Layer 5 of a small transformer language model trained on English Wikipedia (13 layers, counted from 0, width 128).
A neuron adds its activation times its output weights to the MLP's output. To switch it off is to set its activation to zero at one token and run the rest of the model.

Output weights of the MLP neurons that the questions are about. A number n stands for (n - 500) times 0.00094.
n23: 624 747 407 413 545 459 560 578 500 79 347 544 760 540 476 680 454 628 253 549 543 788 559 645 455 454 392 561 555 322 557 560 597 624 218 399 522 266 452 682 544 579 581 588 532 492 485 399 646 633 534 867 504 471 823 473 598 422 458 455 562 555 645 475 367 637 549 691 478 400 331 530 554 603 371 521 610 476 416 640 489 568 477 262 644 562 545 425 557 489 444 584 182 703 664 611 377 477 538 446 413 620 301 585 467 638 595 762 565 682 562 715 367 458 416 546 551 611 548 519 297 397 569 521 465 394 421 539
n80: 629 658 549 172 458 440 496 394 620 531 500 541 527 635 528 432 740 489 769 630 449 378 396 601 473 560 436 388 461 500 663 518 485 645 527 670 481 510 507 644 620 406 603 464 652 347 451 410 402 622 629 528 467 500 548 508 300 466 428 440 535 548 553 529 435 518 461 388 364 331 326 195 446 550 585 235 303 247 493 366 627 355 423 359 507 596 496 440 504 464 699 488 761 284 685 716 686 662 373 407 272 544 362 603 556 284 231 634 485 305 420 485 400 547 393 323 664 473 376 362 709 646 602 507 283 641 517 468
n81: 716 342 391 620 331 468 399 743 520 294 441 392 639 493 569 207 631 358 360 593 599 441 704 521 546 608 546 255 633 521 405 500 662 672 500 688 539 425 417 340 324 459 519 647 442 460 384 468 514 242 550 467 225 376 635 346 528 420 412 589 541 378 289 469 543 470 507 561 454 470 417 454 585 570 477 438 549 511 404 591 535 236 439 443 568 321 661 722 568 480 630 352 496 381 485 362 562 482 471 295 649 277 497 420 539 722 562 352 575 603 497 571 523 678 441 302 551 439 482 647 589 435 585 665 380 443 364 597
n99: 517 545 677 522 424 418 605 368 423 471 619 500 461 460 535 517 488 410 432 507 437 736 766 442 583 407 435 479 468 423 404 432 620 304 393 410 627 449 679 742 511 447 671 467 635 473 445 394 483 660 417 312 566 392 540 465 371 429 484 455 529 551 390 644 476 354 414 612 400 441 348 438 626 402 393 640 595 489 539 615 381 566 441 500 662 554 357 503 420 392 548 732 839 548 600 546 747 514 524 973 671 710 524 299 640 611 382 417 517 590 658 427 327 585 453 626 420 314 630 455 362 367 440 513 546 698 655 415
n110: 349 493 677 318 477 608 660 602 457 544 392 645 726 585 493 584 546 472 716 521 432 351 376 483 616 453 757 468 646 426 472 690 720 529 637 379 556 381 411 417 452 584 484 530 245 366 402 444 461 528 486 942 500 438 455 493 433 517 697 405 368 397 675 700 322 642 559 643 521 557 511 371 571 410 149 612 541 500 405 379 319 463 354 472 544 306 397 441 670 433 503 378 496 615 442 436 407 416 511 622 415 654 396 457 559 645 291 542 600 152 410 384 522 605 356 464 351 547 465 568 521 603 578 480 428 468 461 530
n163: 555 468 609 493 446 255 546 528 535 475 589 460 429 324 379 566 364 455 590 642 517 425 356 558 713 441 673 591 479 531 448 526 493 670 514 580 301 434 732 284 420 352 565 738 533 642 497 797 589 524 613 590 480 601 547 517 497 544 774 446 536 328 544 523 688 600 363 570 490 425 444 442 464 458 467 564 412 310 494 557 704 679 493 209 477 470 413 572 548 467 544 574 597 452 325 461 409 597 521 277 493 599 605 532 473 421 470 660 685 628 487 593 509 366 617 420 553 553 274 740 645 642 500 433 637 601 327 283
n190: 574 415 644 335 522 799 388 504 462 486 320 616 454 372 396 508 658 449 557 517 500 599 679 588 520 459 433 673 574 503 524 424 375 129 551 364 388 422 427 311 321 500 580 569 464 458 513 487 629 733 313 583 393 603 410 486 503 340 393 503 553 550 328 667 517 560 349 417 426 539 559 422 467 580 598 608 477 619 677 427 443 615 270 568 448 368 634 395 616 613 315 819 471 592 419 422 462 613 383 539 593 507 453 430 470 509 523 437 589 535 385 319 472 653 285 641 438 452 608 438 544 360 471 611 330 469 369 458
n220: 586 484 329 687 510 438 621 492 339 716 474 478 604 630 423 438 314 535 402 228 313 507 673 366 649 496 493 377 525 462 450 591 500 514 462 678 334 348 659 575 544 444 478 445 503 566 820 638 680 479 493 780 666 598 483 570 533 309 411 648 622 469 507 390 510 360 474 313 297 740 475 438 463 461 470 508 425 511 545 463 521 677 391 653 669 322 413 310 448 536 421 535 785 506 590 437 433 413 447 325 442 311 309 634 432 557 382 471 563 555 392 455 475 589 493 493 680 549 266 623 667 570 460 484 589 528 637 523
n256: 440 458 497 448 303 503 400 492 575 627 546 453 362 510 614 782 519 616 752 564 493 329 627 531 704 294 597 471 431 592 575 670 319 569 665 595 451 439 346 446 467 557 598 463 590 496 570 416 605 507 574 645 322 668 507 543 448 517 646 406 474 486 584 438 326 276 386 593 556 347 550 601 483 546 398 569 414 381 751 662 341 582 386 578 594 422 227 699 317 647 351 342 500 559 431 517 564 573 589 576 785 332 559 648 538 452 425 448 475 461 523 415 423 532 770 582 476 543 294 276 721 458 588 536 507 585 596 371
n284: 634 402 424 185 530 680 631 251 524 583 375 526 636 507 615 565 548 624 470 562 514 368 585 659 624 367 363 600 527 716 471 677 583 646 416 575 391 427 443 324 450 330 697 446 490 390 402 673 591 676 475 726 618 511 681 636 491 582 422 642 485 471 446 735 423 527 365 93 366 310 563 554 521 325 496 456 546 496 426 436 662 543 566 606 674 539 673 540 471 316 442 444 281 700 538 569 615 451 478 742 339 391 518 497 561 467 642 439 389 493 453 650 358 253 479 733 398 611 308 603 620 396 535 612 522 438 550 390
n289: 670 575 661 672 731 619 372 469 514 657 561 333 540 459 701 440 609 465 472 157 478 568 674 500 539 491 259 524 677 594 635 417 346 684 430 532 624 248 606 604 602 603 441 438 408 314 335 308 457 492 666 398 500 674 341 351 554 515 383 557 387 432 335 449 504 500 583 614 889 540 342 542 326 518 429 496 496 672 435 797 397 299 512 449 604 583 465 465 574 776 385 148 571 467 512 448 279 226 657 567 386 673 572 667 485 518 557 500 280 514 464 473 581 536 451 692 645 539 412 398 419 514 440 442 587 410 443 569
n312: 482 526 594 168 685 545 527 307 648 375 477 516 533 469 634 420 528 333 761 568 384 390 645 556 722 530 500 590 606 283 604 523 595 526 408 418 472 497 331 246 481 601 570 447 513 579 588 605 295 375 542 832 649 593 231 514 472 392 829 415 379 645 405 573 571 324 405 371 296 607 565 553 365 553 458 550 420 770 533 535 291 425 407 606 517 572 411 532 489 322 566 536 361 497 441 493 475 445 571 622 693 338 510 590 727 506 558 510 464 566 519 613 529 533 469 324 357 338 377 525 405 435 432 671 623 468 672 550
n345: 434 553 221 617 561 491 653 228 370 375 497 540 641 601 485 314 547 414 513 423 527 667 349 695 614 604 397 339 523 494 466 414 506 448 433 559 551 601 485 373 751 503 400 470 446 468 607 472 519 548 665 185 473 469 299 481 623 463 393 529 523 531 676 396 558 542 333 358 538 560 429 478 470 688 446 424 345 517 250 556 319 665 442 347 376 448 462 541 424 331 531 490 442 521 385 590 429 520 378 299 547 520 391 417 650 616 429 526 497 337 541 522 537 526 451 478 546 613 469 644 351 366 537 456 487 487 404 294
n354: 368 404 398 317 334 591 472 701 486 439 572 622 736 408 326 244 484 648 565 363 528 447 604 321 463 406 285 459 653 589 507 734 467 504 518 459 555 544 424 568 500 528 507 520 465 380 478 635 408 325 360 659 394 514 547 440 561 413 628 551 492 507 511 621 314 497 572 537 573 773 733 423 532 424 449 379 345 707 353 493 431 343 139 504 451 600 612 606 767 258 467 406 482 421 297 419 538 512 496 766 504 398 413 736 351 530 217 281 638 459 294 419 560 568 608 642 269 613 493 440 445 500 482 435 489 377 611 594

Each question names a token from some text and the token that comes next. It shows the activations a of the neurons there, in the order above. A number n stands for (n - 500) times 0.0087.

Then comes g, the gradient of the next token's log-probability with respect to the MLP's output, scaled to length 1. A neuron's effect is roughly proportional to its activation times (output weights . g). A number n stands for (n - 500) times 0.00071.

"s", then " ("
a: 503 497 448 532 498 525 516 397 690 497 528 490 502 565
g: 619 391 458 473 440 476 651 668 652 659 679 421 281 572 491 562 711 369 591 521 332 480 547 677 595 370 502 524 495 419 437 620 622 354 677 532 620 513 351 528 516 597 470 525 418 383 388 641 249 560 461 512 707 675 212 544 684 529 282 600 619 579 411 384 448 648 136 363 249 356 320 448 488 549 462 580 266 158 518 508 435 461 486 705 440 487 370 431 637 528 474 440 656 763 495 801 441 402 377 503 639 711 594 495 434 559 655 492 475 608 396 485 495 461 354 459 536 491 571 395 564 592 378 408 423 417 617 351
Switching off which neuron hurts the next token most? n256

".\n\n", then "H"
a: 474 507 503 644 534 500 501 513 495 496 490 541 434 467
g: 554 627 694 662 589 408 354 592 631 468 523 191 406 410 584 393 414 515 795 493 529 490 450 651 752 480 400 350 684 621 391 221 599 344 429 400 588 151 575 532 609 592 585 381 660 651 368 618 534 708 580 713 594 554 333 416 292 733 481 465 393 621 388 475 452 648 549 562 671 508 570 440 401 607 450 614 531 376 415 578 684 551 551 445 621 573 623 593 636 473 378 517 507 363 489 582 715 276 678 547 378 500 504 442 621 480 281 611 496 688 471 419 474 536 251 537 497 539 409 428 470 707 346 357 552 320 516 395
Switching off which neuron hurts the next token most? n99

"s", then " on"
a: 531 514 436 483 488 522 472 195 514 502 469 517 471 500
g: 524 385 565 554 431 509 572 469 512 559 615 371 532 609 367 390 477 466 758 590 298 359 73 477 237 411 365 391 555 480 768 253 468 538 575 343 591 472 594 495 465 320 572 323 555 717 531 396 560 444 270 424 465 553 550 580 436 590 504 597 536 782 298 352 606 499 405 480 589 497 404 548 560 269 518 705 620 583 466 551 291 490 582 507 377 486 573 368 367 363 535 232 529 483 652 713 523 457 553 702 633 497 555 452 498 215 481 580 506 418 444 625 431 445 678 419 469 648 409 383 512 520 660 369 223 373 648 644
Switching off which neuron hurts the next token most? n220

"b", then "ans"
a: 504 506 504 525 478 494 499 496 636 503 233 488 483 467
g: 463 716 399 529 685 578 536 471 632 616 523 674 603 699 670 796 415 417 430 527 569 627 639 676 504 414 357 501 688 542 317 484 639 623 350 228 511 550 528 486 434 666 412 466 607 110 436 487 693 356 614 721 522 638 275 550 419 532 647 391 381 463 534 524 398 375 766 588 649 670 618 570 472 414 575 459 480 378 612 580 579 534 362 502 490 672 495 364 349 492 617 467 489 288 554 728 466 737 360 463 509 577 480 710 489 496 396 664 268 609 179 545 510 525 415 605 306 604 426 549 504 541 600 441 465 512 476 430
Which neuron, switched off, raises the next token's probability most? n289

"x", then " d"
a: 490 476 502 486 522 467 502 522 504 546 560 499 482 494
g: 757 643 565 466 634 524 369 576 495 362 627 450 561 379 482 667 508 584 430 369 639 694 474 638 538 682 384 486 546 237 255 597 570 671 544 406 456 569 448 453 551 585 397 500 405 387 547 653 799 454 551 395 482 677 366 468 289 290 442 517 735 359 448 526 392 356 384 621 589 676 447 403 435 403 546 484 486 552 606 445 259 366 417 663 515 602 610 485 616 596 430 422 591 418 429 399 460 274 755 607 643 574 563 476 691 805 394 564 492 503 431 554 663 407 466 251 502 794 624 479 736 309 588 555 301 432 360 518
Switching off which neuron hurts the next token most? n289

"b", then "ong"
a: 492 492 499 513 499 505 498 526 499 495 27 498 550 492
g: 526 438 454 367 557 113 693 468 611 427 608 458 222 485 530 643 472 558 609 428 662 367 523 596 315 575 615 480 579 418 418 540 399 668 400 295 567 554 546 594 483 462 541 446 655 517 507 570 570 570 657 661 275 549 531 389 304 458 575 691 569 644 395 362 620 602 715 719 311 566 362 536 637 436 559 504 330 212 537 702 324 495 677 568 425 673 573 595 336 479 247 538 479 376 560 677 609 487 273 594 506 447 284 593 448 454 572 632 341 508 616 553 541 578 573 704 325 461 370 406 230 358 510 339 356 437 507 549
Switching off which neuron hurts the next token most? n289

" An", then "n"
a: 518 513 455 518 537 500 407 492 509 502 500 493 497 532
g: 416 622 594 378 422 518 515 606 485 564 572 378 434 425 528 556 436 475 372 330 548 388 399 522 786 466 574 321 368 567 679 210 556 704 673 626 539 477 476 428 476 315 455 361 507 506 660 514 491 249 196 420 366 688 525 345 424 682 453 715 440 514 607 508 467 453 464 555 593 594 641 589 544 568 319 604 726 236 364 445 463 654 885 552 535 593 456 549 424 582 532 388 608 507 230 460 475 386 553 487 338 424 352 431 281 477 450 475 368 545 476 333 615 265 641 643 369 679 484 529 544 404 628 641 571 559 786 418
Switching off which neuron hurts the next token most? n190

"s", then "==\n\n"
a: 481 511 428 480 554 507 487 544 490 582 501 469 484 491
g: 518 90 477 312 629 524 687 465 411 520 422 473 616 493 448 586 602 279 242 408 319 458 511 723 601 349 443 619 549 426 564 694 513 556 473 535 439 560 402 530 449 777 566 433 382 600 449 365 450 548 238 598 588 249 631 323 503 499 534 575 481 619 537 464 510 304 295 393 448 383 413 424 608 537 490 627 161 384 416 406 336 396 396 539 652 533 477 603 535 306 423 378 512 533 566 452 477 205 494 542 669 472 699 455 477 616 553 544 368 491 313 578 577 365 478 512 379 808 228 451 647 706 505 515 526 451 642 470
Switching off which neuron hurts the next token most? n284

"an", then " C"
a: 473 524 533 486 502 493 495 460 513 496 499 543 459 515
g: 572 537 523 369 699 572 550 403 288 595 207 307 523 465 398 750 457 445 448 368 532 349 767 493 459 488 717 517 404 454 560 535 516 426 486 764 600 680 475 639 420 580 590 512 453 471 791 410 569 459 389 631 468 365 342 599 444 545 572 506 530 480 389 761 444 484 466 509 752 565 347 723 433 458 591 466 367 581 739 633 170 541 467 617 377 571 426 243 594 370 591 238 347 570 466 415 599 353 679 456 407 564 533 531 564 376 577 468 599 461 451 607 367 696 284 525 249 606 328 614 387 683 531 559 555 480 421 539
Switching off which neuron hurts the next token most? n312

" a", then " con"
a: 497 404 539 499 515 495 504 501 488 496 511 511 511 520
g: 478 532 709 556 458 564 293 511 525 715 558 497 620 571 516 540 403 166 514 592 560 559 262 427 344 413 519 530 327 397 415 351 531 583 483 468 316 511 399 542 664 477 600 523 469 379 615 486 617 504 392 350 555 418 285 500 522 339 460 386 388 543 735 407 577 367 555 504 464 526 558 566 408 510 441 642 622 628 550 358 523 583 574 182 838 617 347 402 331 414 422 518 513 458 509 220 379 485 344 591 566 697 646 337 329 580 617 486 835 327 471 492 400 572 692 528 253 456 503 799 547 455 442 379 540 346 656 701
Switching off which neuron hurts the next token most? n80

"ated", then " v"
a: 508 503 446 497 493 541 502 568 537 508 477 510 486 453
g: 581 424 589 407 650 516 556 548 696 589 513 442 442 573 392 455 638 764 465 508 305 633 535 487 403 500 392 517 547 752 402 686 543 494 598 504 377 200 835 361 347 556 496 534 559 563 658 481 362 649 446 492 342 425 482 505 397 594 658 565 531 640 632 266 444 549 683 508 296 397 578 456 377 514 328 592 673 705 621 479 664 616 308 419 553 278 394 365 368 562 262 516 560 587 210 345 379 389 594 516 491 559 359 797 375 544 456 551 448 515 477 589 557 618 521 493 706 675 522 408 539 506 404 448 754 331 519 748
Switching off which neuron hurts the next token most? n220

"ro", then "y"
a: 514 546 502 510 502 481 498 502 408 537 554 486 489 503
g: 477 439 537 659 584 510 322 448 633 666 429 875 341 454 356 400 594 386 484 422 510 627 602 342 591 536 709 455 520 471 482 378 823 554 635 560 551 635 443 640 535 302 325 487 297 408 514 451 208 484 505 544 732 306 477 336 511 398 347 618 405 492 570 466 716 440 245 269 285 400 582 557 453 383 469 472 437 286 618 603 604 542 582 658 474 582 516 579 702 632 497 518 295 628 463 381 623 637 299 473 482 349 560 435 308 511 517 398 492 347 646 593 487 636 438 386 639 581 617 663 625 561 298 366 670 443 522 405
Which neuron, switched off, raises the next token's probability most? n289

" an", then " elect"
a: 529 491 492 494 527 455 504 499 498 505 504 503 491 521
g: 659 244 735 582 631 488 347 555 616 524 657 695 447 860 731 519 276 376 624 642 487 442 437 373 363 445 622 492 505 400 648 647 539 368 877 355 630 505 404 393 631 517 438 528 435 506 437 216 468 584 591 304 609 407 282 419 623 438 234 654 487 626 548 475 470 241 582 376 471 348 641 681 388 516 572 619 368 312 621 403 564 445 485 609 646 465 600 532 382 491 399 644 435 473 452 376 457 580 387 449 318 480 597 382 331 513 476 605 605 382 431 363 435 530 348 501 495 435 517 391 343 347 270 515 517 517 448 459
Which neuron, switched off, raises the next token's probability most? n23

"k", then " the"
a: 484 640 657 500 510 548 487 516 519 507 480 486 465 491
g: 417 620 432 493 548 534 517 516 347 450 329 526 736 467 432 399 500 488 494 298 245 492 485 434 451 414 284 599 556 503 726 652 589 564 425 606 508 833 464 602 314 605 443 792 242 291 757 487 577 245 692 460 546 511 484 641 488 373 496 767 578 465 428 572 465 597 396 563 466 662 461 574 695 359 288 499 579 372 451 435 295 517 495 413 608 510 360 565 430 693 606 693 446 662 565 591 396 463 348 398 538 357 477 459 769 661 594 646 587 310 628 478 468 398 521 448 246 442 522 705 475 594 322 398 625 397 524 527
Switching off which neuron hurts the next token most? n81

"\n\n", then "19"
a: 479 492 512 705 502 498 501 501 500 515 525 481 467 485
g: 484 483 440 639 476 534 671 362 435 525 417 341 567 532 471 443 482 364 495 619 392 621 583 380 549 570 295 506 278 512 484 562 303 415 375 473 705 611 579 701 602 359 281 582 384 540 571 516 330 236 478 416 572 393 612 251 489 484 418 445 500 512 368 482 596 156 419 352 459 432 646 566 402 578 546 385 674 426 397 473 551 608 502 654 584 563 632 506 192 414 627 425 649 520 627 598 609 419 572 639 595 516 189 598 537 762 729 766 428 529 471 357 464 533 349 689 486 485 637 782 430 333 512 578 713 537 711 385
Switching off which neuron hurts the next token most? n99

" g", then "re"
a: 502 503 509 482 500 503 498 534 527 499 495 500 398 514
g: 638 387 568 609 556 399 627 562 544 612 374 364 416 606 321 381 409 700 741 278 440 414 578 660 463 471 398 508 485 606 543 580 545 548 681 706 524 255 621 486 505 560 492 212 455 386 576 364 335 462 637 375 439 738 664 322 510 419 625 622 521 644 515 478 462 387 470 594 464 523 519 480 660 301 489 529 437 729 474 538 725 531 653 445 398 361 612 582 663 329 824 556 597 536 514 275 319 577 699 633 662 445 577 575 273 539 626 351 426 702 492 571 408 424 811 497 623 569 313 480 523 488 573 642 719 519 452 605
Switching off which neuron hurts the next token most? n345

"ied", then " as"
a: 525 496 501 497 691 492 496 495 528 571 470 512 493 504
g: 710 582 578 649 617 436 421 606 409 352 672 583 449 688 820 404 139 333 531 643 313 535 434 521 378 447 495 397 735 384 544 637 583 651 486 239 673 430 606 312 502 538 454 482 628 440 458 571 548 505 683 448 630 493 365 495 735 525 396 312 473 524 486 527 533 624 595 471 508 372 241 571 381 620 409 488 797 296 412 583 470 576 683 435 605 272 416 390 640 514 635 604 505 595 720 546 489 491 429 520 678 680 525 408 520 766 397 326 590 386 472 522 496 405 491 672 455 486 584 720 533 315 441 450 542 639 605 387
Switching off which neuron hurts the next token most? n110

" W", then "inn"
a: 543 502 480 491 489 550 531 514 498 496 498 494 509 521
g: 542 437 658 225 485 407 398 471 556 603 620 607 304 670 306 534 730 582 483 275 628 493 415 728 546 613 566 579 473 486 708 638 646 653 395 818 492 577 446 593 374 328 455 608 694 516 645 275 716 511 604 468 550 471 573 574 569 636 570 526 465 508 601 400 646 294 528 368 639 439 459 425 659 237 400 559 396 460 533 520 398 433 445 420 459 491 518 421 361 560 674 404 334 411 567 457 475 556 470 551 465 388 455 518 379 427 603 223 367 680 492 519 452 340 585 745 443 556 371 730 495 884 635 556 560 449 447 762
Which neuron, switched off, raises the next token's probability most? n190

"ivers", then "ary"
a: 498 495 475 477 468 505 503 509 328 476 508 533 526 542
g: 386 583 614 581 583 454 485 450 546 373 646 538 545 564 222 499 582 511 616 273 538 438 366 708 664 599 480 412 528 467 563 591 535 416 507 656 475 308 590 382 557 262 334 571 424 397 183 667 460 342 502 467 348 584 267 499 513 532 420 751 540 404 595 592 213 679 594 489 370 426 653 560 525 577 517 492 403 478 569 477 440 443 514 385 652 369 692 350 414 429 556 442 561 226 597 500 491 418 659 443 340 366 511 510 644 430 368 528 581 492 520 673 442 414 452 595 319 272 638 863 363 527 598 504 735 587 181 691
Switching off which neuron hurts the next token most? n256